Layer 3 of a small transformer language model trained on English Wikipedia (12 layers, counted from 0, width 128). Numbers have three digits each and are written without spaces.
A neuron adds its activation times its output weights to the MLP's output. To switch it off is to set its activation to zero at one token and run the rest of the model.
A neuron's activation on a vector x is SiLU(gate . x) times (in . x), where the dot is the dot product.

Input weights of the MLP neurons that the questions are about. A number n stands for (n - 500) times 0.0011.
n53 gate: 540537365291621546622533404417344564428523618669507747493471454527666622483752530537418436662413671604602364503466578449691429381486500301587552403414514399530434412547432383601356417598367677457591476422341533454169368596680500473553712484429411567467433642677621575392390436583714411602494671349376383643461487315736301377474569493567410588594611591604547547587609628363532453457430
n93 gate: 475465570571519459517396317366594173752489518732306682636642293320478483323550589657566534543671625562503613493694393407535454525414400363560756695420532571514619441525882429507458720360452472490414649448539592694467482525454489607615482413480696337385532514573461507451443461419480472573367642415645465412302867600479475419591791497421610376552497444593550532603608490352446461574475
n103 gate: 401554582631551794500403601595529436631585487484589577616516465477503456497685427356562570445660762546516440516697574561491631519500354613592425643431487376437631305335545459490402418593481497575429609577500522600364468295598604669497490533604296538516522558509366448547430452515427466246454618678652529437559373552391440367550593603394193460392472584229490337552575447430515717636459
n112 gate: 699486479579493470541436415716524665592320358408478528597739660670610439438486349649379368483659729487615456312806552584429731500490682357541468407571396390592595487548524483439401510657543452608537414584507667708346354483715524645530431448282510376402623486433507583577479632585598510331728349521654624381648705643583425462520513551407265477404517547414336649493459591521431390599551
n139 gate: 621555614368676473380514514686367733725616507593295315448425223388496636503510448629473483423375582604568658421528448276541632525658529634414539743457346472400507470465331455424724432612352300510510594490527455456221591366593582549319410562417568500561652588480455637619683409609563405510507649566707573431429672617528599386363436742646567571490602464336372388473490734586510649421524
n157 gate: 413615522591603405497371400531785329425606353455448633703497493409414538604483392384425300346577398480520376600479651461490413493341699614635529357489563225386493314434345524547524497431621538503735741314428545425695377455403510783620521572727390469405434528520483618245611412427636329490460423410691517566717330510388362586603524558552571503271446336520462304530623606586510483517441
n159 gate: 439412322446581582599534386684516523381481465572562632740789310745547462419616312585455677295454662318455557660449488492477442274457720462343421388737465608519247511603695753468481398620582557621244700519610424492355376530595515573617569685493693523526481411767550515384764628397555466595578496358397807252654436600512489450534770383523562545578414637422412442411606598576310365557272
n235 gate: 608547578471619507514808647694760333746539373507609489628387507456303415514460330511563472424551245577266665417368500434255485387518380443572571525578376547468628560486309532587320596526577399500374471563461443454342354500504507739504467558615500493496748368645591552560529394597490365301556728374424601568535606573598546496443486422496682574451472318270374587500681737716386779665693
n239 gate: 419500496552434389569243346537388526382580489621484448485442478698276351375452290329514344608615482536348357691388489549518745507361469577302569378492107696577518453666421293569555398473625482205464504500402394576297713796419335530664634476376646607239640459547415568551485444507535460398539592640327611474460579600470387529675590315481433561339551399532467366703373533346475630724456
n297 gate: 539579619464538561338394402421453437510552218611960583424461493540422594582619408600596468659619597296487598389380643483458569407420572601572422391693330523458361510520333546387418484661663333468497639465656382529624653396539516368299407509348523411616513603619583354510398410465409290403548536434539401497638484328450366369360506613596493634497542507398346434618707448438478658484562
n301 gate: 281423504449458518421504489547511551429486382392339456320407612570553338453387642555493619360313496588514420460474397651464566596411591460475233398271408500681367624176504332432685680462362696694673602507522736389615658435351171570504603248591543569661311349375603585471380368448448335450381650693522518420785532525361507402565489475463527698334375297451395610511561454456385489456334
n53 in: 565596723786507577416279643572622497525280552517504510555379588549401473654565507355507569286452396556342354456649427299348528257583657554391270452684573534293571513671549469414490486561364480497381524647622452570374320693514561510483311643359362527429531472369555417383510528294425443537477479360671644503316533401483673531571587487431526633536255277374428652649446527483604363561592
n93 in: 369627559438508201280681508531484481500534430458554411213260489512405398542280473496541706597770368522391469385305446383587604418621468485683405462369562731283428500396156262664439477324355641557485577421447420451441717481504470373473697275640352761289420570477477589432534519390621651307611350527496366668538508429492572458492320375597545478403207427344504469300485413760650569638439
n103 in: 614487453235486740401592535487447383383429556561493516392430304378396449474552575382522600618683755525392603406681566727455487470444287391532312406339510350668641367477606461439620381486412484490412627570445481468642434449471539552423467531740439513372432477551324487684387611379574417407509656555607273548494326676618439416609554701529253525447516480349523327519484452591444477555416
n112 in: 503298570534579510463543490517377270656547704373435609466648387367264663493507449483737497395591692337579353530527592439374446445503451470342531497448397439430613500389565335574567650577297356440670612582347560619332459537430627463517320398325400439520403626484676376474769425413458421417763446500470487379289457490296553480510684590486489582356599649546466575607371556627513571728634
n139 in: 619594697496454682525299443285577446511596511454500576424560734380382436690554644453672617696489352684440254418456623591465554617474421475457578280741413323611525490364493464680357447639406614617437493580546557507624645735614293666411514245541543482482332609447655531553382351428620638479552489554432328557496447643645365504500556482587550636169795481448500326556362588697507367403439
n157 in: 507206414604546321586382732543402473610365661440633594608471530632472526620647700544311689534520451587434424693605379514359644547758465619334500550531534544616503691480602487573500401500513434398636413477586633742442682652583487182355379601352530480526573480729570506657646588487516405464654644663540497437298477516389609444546539500597632542636526563536510547455372628463545430387424
n159 in: 507744661291616479349496399431349631418302383403210632412432565382541471507511605500475552628412675792628561637500456493457398400437458612721432434639533690514511652591385431405500755610461533453447511291540406536315640579344583610461683576283715362454565596319365437404435548444514318658549540347369413536578589711405777366586628622394317532532557531496638522381779368648649526562406
n235 in: 509404529574660386521575524678572454563585447469728596385389470428544497632583478512647518382723418482488573414606519553555580397647529530607589438424266247384524593531409601516405479606348448594485389494561531500763416262635552478397299599524439454503617491593478482626310435559412573315334500377604509598337506530655527540503614436519503640479455481426393543607555470791535679408613
n239 in: 611357665472448436562503596649454472350363476404597584609660318468547414719503521570615370349402599460456434566613514525456709433338583239642514403500648514683497642455454538381701668594446528428601221449418455571422672331728459755534483385480459281493742648317458544548542493689427377325590632750410465455422578255524383372411551606528310527527456584473490448664408503417497430728503
n297 in: 382403403573669645476436466559605639411466643500399545647412616465229497545417497577375410514476592470500517576244399539514410468409338462469514406704426493431500513521570500525555555399393634698379406422356345442433430630180407681415284595523746472388680770473427326273369563626414326466707663365531479259466317470566651645438646483524467292557419689456369374550524578586629469576452
n301 in: 486618407486428388508468416541453505584503514462385467687513503445567489576492505442463565591448513574554392478406428431355467544483480562481748443542506484229479540595408516534486505420601372433352311673505552551414478554581562448530511513335214429339625591604410349516560616633521800452524415323486445465439561458525381633284516540484556513442377595455437423484492540516560484473478

Output weights of the MLP neurons that the questions are about. A number n stands for (n - 500) times 0.00049.
n53: 440258437560532698383551704691570178496537350575594528522425674587682634403327539793512535673646542657437711481461480536451330588174697383541346455186403526487764372488471566645633583435367467681206573602429554458646572683568436591583686504420591629668633457661431557297582297575139534601385380412515610630715443730229516480467452398578508415305652566467560260350640650488388704430331
n93: 466360371635389491564549760651483613617461571717533537367604293492534386447536361382676612121271670414500434520381635495296770377409695611306240777463430400424565476702580529481552465466606155382638861735260541342358496319483663614588521574762647240394466454619614520391513355504321312301292526379556524396643582607578771483380534366338588415327387442544948633470459557608329466676513
n103: 472530520653316951660496453625549475626474504600387527384340500421412324355682519332540527757473764858496547553442591513545552703431525716468463342224589320611458451327223257522218344318428791680374605555566416477519609413623458643430639516608210566651432453470394285557451504598519613511391566485714545269547386558524544325463368428430417412327232604566358534195515538411550405608529
n112: 561434614244525421367693500475437588386810646319443378625370469259425687400393668487341362429358395504390512206360525532453454616340602741479663728532616508482607597581526488444312385420723659402575622641585608310472583578753597483530736479493515256545429513716445273193453594398528422519475602276364703311426386456496772536281703437460634421693589299722735492292588749496254414472665
n139: 488485399746347496451572788292258298815595524565701556454544834654488310511672345251571500580556321439484224551274373234521434463571447393446432437351592423560621500653701795740376398442377781466248238504324405441476699484463627504678714453396608309402591438657457399416353229508580496334554386426543395550345404572404430400346558619556415513329366500750651403446408476571496186369440
n157: 279182624572463271737350685529740487537556564519643720295720401601644373565512724400459548496412695591576540450453524691567804561516400455388521533603421623382519458471559377651269513442146316554264690240699614523648298315361500333538465660426573361301471540565543500827567479504536262372832555372535423618331671326587577468419508404536415573520562405496690666270508640558465528657359
n159: 413455358500354474544389021287411645303411832325328483789135593643624363504441614491589491467457661495427573778513496466513651544436425328295418388273423797539492434527523445530595265598671500626405238775607496856633421613430528500550585305178348409421522524402462438577905450265779210409245559633566554392617697177531478564696333445603491412439536547686548566513547567487420334483339
n235: 395576583558227518798753657533627563448490338473338532455489574576293441578349369489437471559450407426547543455450741475444589573651453397530397504597632766488395586420599561380458504608298704221424589403479542419126423409276727481553390610470592663390400452370395590258553640390579497424728591479531483471507515379421394346371401563407351294547526297318456566711735398373549405620639
n239: 577603392616643385537172589454430539369483590504388401572267606608532613292408593556417241682491580713405384708186204863519602463719417665574401635550265689505439345524605398551375264546381681340694602447763381373343490912175388420803580561541664348327652233794601539373481509420509500389561646800422383633532584606743304634833482281339529718219570269458564487726562596388438514606582
n297: 529716262324525701391366484458568384415226471422492786486545319516706383719532544663563406419516504611344467623617541765645399654344545433428487240697585571514699484448509241486543401390437481766462280566553251635414408644625233612526702599387460686583617324364424618410603177401553598406759685611649902533525764439474637569407508398533778580703534682788400532559419416641500463428592
n301: 526434612557645579491597739540584565442411556484594483232414454478438298469450572473624487199406538630504564508665535427741509347471691526491215660438415410758400590414614458529789550593382764841682721370615673387667781288430309626392492378686923545796307354260525744424290324351496084535371567691566488680548571669291631209787347476432491685569487432167439537548449350580445504622537

Each question names a token from some text and the token that comes next. It shows the vector x that enters the MLP there. A number n stands for (n - 500) times 0.0085.

Then comes g, the gradient of the next token's log-probability with respect to the MLP's output, scaled to length 1. A neuron's effect is roughly proportional to its activation times (output weights . g). A number n stands for (n - 500) times 0.00071.

"Mo", then "on "
x: 478367474486440465582399435534475584432406405280447451477511520373507486636440555583694385342362351541558312732436412619426256304781407562544512524345340487532430408455415505320593650710611484750637616600425518314704395342582158376406305438553374481578507212317230552467396574562371268500497547381410454383616296657378562382416446419629464564168547455410489627496316690577457599426766
g: 532708466390509421368609501265422398592445596402493586475721457543314646476506684419513392582422323379401539384458489690329553418506567453557447255413610449533246615547362564406670590678509546538477402687364533448412517510495539547297798605784317418472495628645416312487566365412455467350357460538512483398565392141478364703465350731616527708595220632548493454457776420826458493364416
Which two neurons, each switched off alone, lower its probability most, in order? n301, n157

"ent ", then "back "
x: 641386303415393536369367372426390512703493590465466507668520744400325603488595459580656503683446455508523253434279455536279576316690403460695646324532609529292434523659434643372278538650690369360440320669377437466537502432564625469620561409577048472462489378454377332535483663686404586546484492376432451282559437500506488680324506637545526532444404381566393414538470433447382424423542
g: 441453515609590578276415451501362360747780574615387523520643263386481763461279479596422594470440640595552443501581368575466357382599516468426513729595364505254492557407510483450293630277709513434486501368386532499512577372266733494633480387522468412520388568223398376420567507397514374476657464361589690453510619556656294533462595863444785419356510498552660568694446259458786501478430
Which neuron, switched off, lowers the next token's probability most? n301

"er ", then "was "
x: 547504446326461682399515421452512511627463446460391432643556572519422576435520527485463353596538485544493382362423368484385435526711305504413746266429471476161464471647369557391372511562853376377461432654449586552570516502645498398547539422534100438445554211533403302447406578568447641471494533343516345360561334404525529593258511622617614510465316412673568523472480596445421593454514
g: 328489481436365348562440340544193310390621453505405679530427721397419751452500340495446414447309764244561459389699432703373376345479295390587441167473313409431695620610381652474580718343611467628368420577610486425769272400386547554384378589682482473291618663530573384481343460516331518616453563530519405455410509510501424562591542712548165458553438538535404527377449415614533559502365
Which two neurons, each switched off alone, lower its probability most, in order? n301, n297

"w", then "ent "
x: 538494362457411521445545433435418637371305530608527475423471544556238518501456498596584400502309454512570366556527466579631732553745259449588537404313354272387400568587382549342629785693568430420457606500644745464508591574390367390652507410531222575357565421527478515469469555516336425473494903351760508312490547355370644408605364582615619581609441487404271457404376376486327541603716
g: 437541211359420646536391380598497490614606749532592407528358451464413435397378466733444683337284644538493400162662458585557638419453608488355557422511893504570506583574483370421614454287511460377656724706352735481632437578644595550505453585595551447530474448370385364495488410794480473423496562439465491700508673478724642494594518409468582490189514638172497475284516262423573532551543
Which neuron, switched off, lowers the next token's probability most? n139

"was ", then "r"
x: 570611522481408593508454428545569574467501550439417625826470432507469492493503568530553600569438476541528376250583539402315628637856229417465644391365676530396437495522274580269473658521653373360346492482467581491350532421570615384507206307587244622482473271560452311536541618523447617271502619387570454403405364429626490542292470670626584549409345501503280507591640549570576474505636
g: 467450409442510546426491497409497433554402450327436205547527489366357572419430644616535453521433683559441300560265342607451558577595624394455537437656693636388505594511393520388504442696395530743437501541512579450718483336321677594395670551503429627585526529526382256179528497596841422576532384252735727494228401430382688358501225703482462631461386721528504464534576366401625414804507
Which neuron, switched off, lowers the next token's probability most? n235

"ary ", then "to "
x: 533502579374458665469271362552322497537394379326358455669574628416261613462617508485574373552504469531583321445434489444367559451635390514432678353314341347206533600722385580324411600637623387418296357499401485536495533527610627431516418456508102300391629371518474319422493629666427528547567537228439497464479362552501569583262503582607495472432407426538458577587551588412488692360425
g: 612502817565732462541520369674635341500548645397384453355390511188493493229419490299582614482493348371168403513512564473675654344401507274303543513425354521573475516597503567524434565576473447384750549365367361706527613533521637169463442578505583415516506381676708348599443648350329506691444678364422618472398417381684417383399732331498448401559728502325593428468412440614583558581499
Which neuron, switched off, lowers the next token's probability most? n112

"– ", then "first "
x: 428583237586365467407376414441498566341453734494475471688342612625490441458582541486569429604611510654583363418457334478337413747535276589638720356623474720246523400628422668418387522746613406340425482404594673398422463679558554453576382482464381549288444393379445386440401543401448823695400520369532337506218332517382472626345564561655633616488315237636426396711393575435386566374465
g: 512530513795579544568501634741488413555149355554515619448760357726339408607454592755614497481480371556690634227529817374521476436527580323558373617435483766403729589644557684591345501625360753458394458615407375175337631365403503335340603528370551535488529428301467501551442557456582531413544448613494556507421467492611488532293325546485376553499629499523339511291483483394505454285394
Which neuron, switched off, lowers the next token's probability most? n239

"as ", then "\""
x: 522600674523369590427407362444530564572581487404440439739376529450361493524454475520491535403390382514447276295379351451327484391766233392540686385506630343325551461499277672394458541645663327257358445584551708589572492553503477423518350410532232550405482315589350446466492649558442698491573671387572493439562178669508439552235517498699667570485355437476400352554496435600499599407694
g: 475409748696474350731665375307625636530366467208453722419644474418530573476494631410483430582590575710827526532383549442491422451529530356596528562785598360510588477370684531381618501672508474531504643434360316343373473402489427384487402713603456453372246517328560381288457541536612561383700459495558401478259381300530398528500501518381351415339277604883456539525580580329567627665392
Which neuron, switched off, lowers the next token's probability most? n235

"| ", then "Ch"
x: 574579621516335557449507069383390699524538664506502638638407526460485476462609558519494577514411578636456284511424422499507448507699309478599709424429557513405443381427454533337527478684620411469423562546567574522418563535538565378557304345506285520150570389490520416386483633541562763439541540348434505408436476471552462570264528468577603495583357497528345554507458534413373444430500
g: 377882463548409483570363332364418308603606678464455586451430159382561336585585392398507712420807380442348541420466556536500761483563395511542313285696596456626424698724461503679429369356448428242351631525474463435363439557460389621673513404222442350457595596568484679592300476583477579576639519451582478390471575349721165565555469544477477508362366410498391467608661428449590364430455
Which neuron, switched off, raises the next token's probability most? n53

"\n", then "World "
x: 531618529409452360455465356567521608491655681566503556560524540415412403509295612620473499692398514448645568318358482583434379481641322558621742540279566590387542479589467637368514544726511378387440505639504630644652341757537538390771505225437318470412482240535451316492352588691539792456447489394519410308327228453247455741508607396352341516495392608659379612507595524631420437551590
g: 636497411576548440392307429550607618629626486615515511670382195449427377580574370384249629586531377307548467669635521481620627486670584525334493444602596657388373503485459322669581411457398465511590371538583323531188556649433409398432444427412272435375655690514559573561572283414741381638534330578510407537473703372632549767396531604643245554597744571328473529559176642487228446377561
Which neuron, switched off, lowers the next token's probability most? n301

", ", then "is "
x: 500594508499338514469542267452385717547609562403447454606521529436424459457663481526627484687348513430495288318511430447430489430822433474462696454444613592219512407423358517358486622521659367409375366634571640505452397609470619361642448398473121531401514342431382374478445511383590489571554588327438551336456313430501479553260540445535568524507362431733373467531499551530555472397638
g: 475551608312627489659457482628511363656353443434584529483546772666401660447438367490504348542714968476296486513561506428492678495372351351547632420636459626490759514663414539471309659328396601564468376499586624446606512445682129484739808413324404531532587489620620601649434338483349481428683328486369575457660580450710387594514500410625421376453428594581576468410417479642677572365541
Which neuron, switched off, lowers the next token's probability most? n53

"200", then "7 "
x: 479547484496406443558501478402452602350594679535415498769680744462324358481511426608446361163446522516498360495423442336435517718693354501667670451714492452374517444417445598208659733739454596660472297515569971589498514432570435389542497196705366559458372464372531389423473601569578459464270605525407553474490396317391489347540471456548593497552441551586477449543572683523509491476645
g: 607487514634566379439444640643542532366601420640846454469420480754625502485594509358670540414590536668513266482603535741555355605471389612453430599430498364663637607394364406504482694645584593411605534418575780379668526624569408483433615530725416419377424498738542597758340499530497487474426781507566518713655541535571423221560335776485390469405208414469543243379350381495692395391634
Which neuron, switched off, lowers the next token's probability most? n301

"Al", then "l "
x: 442487678477399608639507478602566647755452502389346319638554611442538543275451471779463377599402383515419526578528583564369408357881314457724630362391370246435337434319346447332533627527617665369383601671610674392565637400324454488629487429625304485393325283471378434428440632361472407534392572472482519476503538779496596519648436427540511509548502488634413378523351507504403488294720
g: 479706439800624591351640426437360308612639534310602250498546401700721338471529373563428430561496514401508637595577577298577412406448734697615289624737398482538518642111378545554519685412609469286370527491549568448572591445578437567308482434529662473420462503686460448401416724375275530526601685511380540395407447291392472454546365659568664338627473400403412482411613144492476549547623
Which neuron, switched off, lowers the next token's probability most? n157

"200", then "8 "
x: 479547484496406443558501478402452602350594679535415498769680744462324358481511426608446361163446522516498360495423442336435517718693354501667670451714492452374517444417445598208659733739454596660472297515569971589498514432570435389542497196705366559458372464372531389423473601569578459464270605525407553474490396317391489347540471456548593497552441551586477449543572683523509491476645
g: 516363429548652320470396618485537479460715417752866364555455448574643414472448469319702470303586532568619398399599578708324453673448484616493453518421412342722643386517403514500463724695559546277541668465684618186543351615655426340451463648695350326404340451523617510668396477552558450525504601579677650734506513574624420291557250610579519620496262249497619321442427502468609429447532
Which neuron, switched off, lowers the next token's probability most? n301

"us ", then "| "
x: 597664580342422515467447352424451460445490547326389555698525590680456675534537577528701599562331403432532481587362372439412427616620315609537686418495619487224475550682229503380262502558644426578405465566610371433554635592628487529545521346441177426372770327641276334427455672660505670509514605363531610398636355377518468693250598559557755408256428489513445526400589633503553502527491
g: 526670448468526588628484503625504466442598612616478358478665514640330473611383399641520338352572610378462271525503435378428317486414487319766577355468340397516664535491408613302398506494528619315365466453437411467609340534399627486578490612328513378366555579490575516549457555597222385609498481484637268385421315381689434395578725754493263518247387580580437533451962162520364257530600
Which neuron, switched off, lowers the next token's probability most? n301

"d", then "l"
x: 637292588299336527410433565496353470437336546470520578597424626558396685248338730444739615458193382698771509450429413552482478612690371401617644447397453453299515664728637542441503629634474516791649611446532598300322577492516427464508528343380491555401550334482471584300526474365493421571338782448512368540483442614497467792541510545515558302542530295741346575411603357360492631534539
g: 623414462443530326476351416467306513704369526314385739556301350672445505577407511536472372637655316332579389530638484203464425313464751587560409558642625582672389584327571668678599463536532378288582408340441325577410573763565534441376427436451484600481654512656312421381226379371631404437652485600568452319220572527413438412565624593556387688505423686599425360471531533395370318795590
Which neuron, switched off, lowers the next token's probability most? n93

"ol", then "k"
x: 232358486645656479376451511616644406515566550208391503546539602398416529185465489397608488447332498599383534562279485654415500616500327480507593403443640464497481757402324508314518828448421660475533624361663572364618672712814448481411805394691493617542461349469358372455514575511601479787557609371377353409669541682586638388457432504577668371624330178536472556438525412307503569368482
g: 672686367362280650719473436365323513525572536795624647460643540631477558393386496700481618499454574379535331476632388441506285661426528434501500232373418688516487613563259562527544504350443516630314637507306500737476689542435568449638436457363395607523401575622460445543267622480280485502296535523348864450539646320555649556513466665404558774710605427801462519563533425391460511350613
Which neuron, switched off, lowers the next token's probability most? n301

"–", then "200"
x: 562332286554320561616327438470669572273466692339370666471497518542406519478640658503424495568417784597689441764458510589456586354379293383751588377487512649387428702455540538407393482713746594528347429525552799417458443659531502488619487390464367707438442444345506334419408675555476624599437466234400515392358468562162696423269424420414496464638301557564377364502580689304306568420490
g: 550433456457400358440401541521329659506051567475626812663306443547428480311486538546588368626424510541309651566492596464534283443617414565513339561356362597471489601405366413505579542414526321470498302579399316593548486494371412382439587352144444668394341521590655557606552470527340746724760182399372448454461572361583464523495602342346563366436207615515420511415335499606523485353372
Which neuron, switched off, lowers the next token's probability most? n159

"was ", then "High "
x: 599624474430380604497502421486604607466549562438429598793473398528450441457511535506537528550432415521552393240620490408321610634840238451470679366358650449438432458540192622275427600511664401353380471511465533420415507417571604391520253296634272653514464246596446286521538645495428662334539641393515544398466382417533506568259472647621508554434367541488294512586570536570569458463646
g: 620613512481495620640490380430561519540500645604325662701479695538451487660467611456412549415547465336305655515448464420627540447464570459312588347574347386498545313458376478454217599414485592339527489427761296620245594489542494478544239259339416414421624649543823724539409531501640548525472415513263619401566377611356331679350403225557381560624585463403302527239393366667241623405395
Which neuron, switched off, lowers the next token's probability most? n301

"| ", then "Char"
x: 599397638562377521508464101489517737400586635439445591648433467477486413486478491553428385521358655577463357658424429379634515530632291422553728463427540536443475495422614547382698416681706386439342450464470649510535563434619631399571367341498293570184440407534510386390537705576496651418568556393367338444523404439435501643281598384569590605571431566541381623512495542439410456397569
g: 472264646490400550714637503736342525341623490482590577446454593573477451334692572382435510577275548499499306504564555414484443499461550671320475507654474827486372398425912638494424651475626509701400478390383285814647614734558507703568501510597673449519603690371362669444673491407436526255490490515540260442527282213504400553504480673646464406529563504530519311505598487438529300563620
Which neuron, switched off, raises the next token's probability most? n159

"Pro", then "t"
x: 517527739503474746543452421755363584292500524282248584634357592296452346476654514624493425466513476466447351651415455342302317490562359488677559508351443281490591514642270657285516630499672695598400606589305681513485754543549660543362341515713284552553492330412407533451497674252484563537303669510563478417702268655415347361481435484532413453433343416466285438482318494416446413556594
g: 505516676495306617315556493575514646610302547459641477474470414588607696330388626434674693412672619674442232392534137468425545486664454412410614541520457537513361450566420521452514487493501710317486507528713449613591531545521557559633676666515612635540514523632140597466384604417462364625281620560662441362384587625545579540455610543345385786570557639512517538294624561214594399085549
Which neuron, switched off, lowers the next token's probability most? n103

"Sec", then "ond"
x: 512349662303451675607532410561398611479399496382383366714466610324456496519384561509366650373440624775338359560504407449436439483773334335578617342434521626434335516615460702343569533734242737668521458687317690394421510492437539446505545425503391515498319266335337443425455556348509205417398689315393645438629351397336472425488484513683209688482249557398377555515618507505456418450521
g: 502647644436364521274568402622239392464495495711498403408467521576547333690604517523683229630410338342450359568455725432647634564538579417492486465695548485658261747461412504713550614406329482495492523465293673525432397747331361525548464423519562393484522560513264319568629276430357464626449526261689375537578750378427643404362462470495491481513322559494529670331642661741202419575417
Which neuron, switched off, lowers the next token's probability most? n159

"El", then "en"
x: 328360786447363701614548484658550548492243526333461460718423586410474369308408568722611297405359676669406378641396460512436433454695332557701615388422395303416380492444425611325598583474609742523374612565676769434294513523458282474436642315549296464454543287470212307507374489279389502525395529601443417372362434681552485442400498360648490498547513524601337451511534529500465417499706
g: 587394585233479682706542497256525458384568506558496438637422493689375577360558699517598596587419523627728548430599580632589549683579424442310708645345858488584517513553649455548684535628297563726762376652481444261747542713436335555394507531525412415524326436298317453484548505379392640581663521357480546519610730476707524418476427456677432515368466205528344502693517601430500568339408
Which neuron, switched off, lowers the next token's probability most? n301

"on", then "z"
x: 381374512579517571459351494644517785433386493381424470598326620534344607454727246582614648441384535559575480371485495648504564567558440380676598412377597609525591763326177437357314490543757781589505593452539659343780636478629320557728587465540519554529252396310492649593438493707610565636518665358388250376436665482361644545418494478518571407728555300743503463424411625515325523314496
g: 424320381564516312596309418601461512621438501407368482529782638480497329640522541604370588476621392478721415538558454567653726444283552660460237489484543614520524480473770508501388291390436398674674317384338488470399624531291580350714449574467528345449531540449271519529314628567365602260410411447348593644458315303660625692485520422321565498492555532515332602330259686398636505147459
Which neuron, switched off, lowers the next token's probability most? n301

"World ", then "U"
x: 509528541450318773459228374382299582328625653634370448691573511537479528509404447546298488261458386399647281712381440480560505381751378553484604508414477508313451671664506656304439558571688319431338582609459556515480600500572647535473601448295138461461438497271444377474391614474389691583395410517593492399701610460490456395563536667565385496456379588485364413560522540329426288573551
g: 622371441523514415410317342440648502493518523414503435467504939433513450401533717605390564468301380432482541233454247316426480568686471399728717642660398651446509586391523430426354527611504612509431302494512587353353488624388427409545193615527401725442425538435543682430652433296489558385560293345585656536492400353570471469464524490397173294416580506603231447639557556324658559275630
Which neuron, switched off, raises the next token's probability most? n93

"al ", then "Ber"
x: 422532600280355627443436377421454537619528503368440393722429458465442599374455473383606498570562398480388229577314479637365482400641318456599734352497522209268427553577421539306468634599781330512401463611489431462600419484555611439611560416523086330408632419489395384511435579577372683438445570189596496443441501519584338459302460577548545523511320424583524441656376729529490498433454
g: 613496418530591420656431507491640582596425546312483367503458465555501536557709636536571884357494770420470603455534531595281541478606554531499407305456235588514407406509647700551780730409456255504554454552513509596407251667667483373807344371279315501464590562390341574434399458396581384151348271351415511345511461546587514719495581595417621429661484445617563470652293494599490613622598
Which neuron, switched off, raises the next token's probability most? n235

"Ch", then "ica "
x: 524630495466469576592362402570425772419555508603446506641376465532466580561369585590547359385399515585367427373326304488510397698826434343690533424482418390401432372564413582341647650646552705408498712523603689331407504598369460399351381346568187501390683490253328445574425745412411457547282546533617571401604464574361527348547342508558647588421394412530350590567431635433349529473244
g: 406653436522310688410354300838363430557395690603294442261470381451386568511752382339625448262559397319637493490331385459557424451536498644381664243453635392568738613678459516485481562221546473574555566413355417545527485670553365703507769512657504592263367506562660619429463291379586532416540475583640508570438446601577563443578460347635639325484721390421603606449437603579793441574520
Which neuron, switched off, raises the next token's probability most? n139

"h", then "ur"
x: 633369426468533581336550461606183539562496511409501617606520403613298398501509350541666466468377502743429332382345475519431443633830420235616664418359281466515453462468482620408501749722449741427449659569743710411574427515473533450558336477505336689486408283377473501349397647356368536535506747338691355439494490560610732311601368529658647816465444432512411536510373579450584632517515
g: 500474343468708534606442400520512762243605566491544444585286632446603390619246597473480648280659646647718684455433349561322339450403439403531446441623428666516483741285377586617440556486482429408578376525547332469634588308456632352552209438669497534575467485489437691471749664601560319665572433397637564653505354408544390260606598458545559691522451290372606590607299691676242551479495
Which neuron, switched off, raises the next token's probability most? n139

"have ", then "a "
x: 506631504487448589539484578532451582472439609365442367818346703649370575554471435572573536553457477414726399478412503537243517415848340270546679493423613475348556571534374581322482496565516256310464398477438615569507506646573498344594309466603214658330519422578389358420602614641448800318526614494484616433511270551411514424200505687603539464482287460560397579648543470448459435513438
g: 543604857548422440511530487761603524553504643496276507424393560250282453440745353500336679458665495352501438541543230476374549603568332651660519541506553450493534534479411404463414703471392545624569381559643602485234598476602489389438301350541562464535576448647338514733314550209449730343579525503428409412562626478788415759509540398593578727468637422679243458491532236605395513446542
Which neuron, switched off, raises the next token's probability most? n159

"ain ", then "Ro"
x: 539586545381444669491558368530379613704436468426517370795418480491486518403601375511538669503516389411474309451548299530388527639676359303566817315329401520255488646591341517351369556579584350513320532489435431491508386437505467482735348391555241445291708423504370335599533678638549542320470619374397417362651472509490555561235475658631608416444315499569411570535517548528496515417523
g: 381476206535643572328481411379366197521665296756728691458334469401554501432676710754368448696579409674380579360489543498393608520389713537433539437389579437514546298464403496563734591410443474470587621468621480354326291381632448625648428466422459477497508447481499546376511520402669550464433706606570442524221303653597341447393521537584753580462410373589263510534727529312637469758572
Which neuron, switched off, raises the next token's probability most? n235

"ose ", then "sc"
x: 569617494366238489441418434438512546542406650406465388693289552475390454519574429485587474587448446417506559312338488636387482617633322402464639485450550449204490604710433529333350440573692430484537401682440521395436543421674450474521425472527101428249587331522453209526392704563367625344450557426538378392414617530521320430327536543646381557331242422533523365556460443506498472443627
g: 595689175507697353443356595434434671591683456502441310492553309455502476457671462632437704660375466244437431754647779475484489733386400403498474605392467638564584694523529569574698443456545507743321256502483635187629540523464352608451716442583482392426523552542296646528762321319511481404501620687430506373555443517467375700399549640554479476391588407474516423587366554451524462194650
Which neuron, switched off, raises the next token's probability most? n235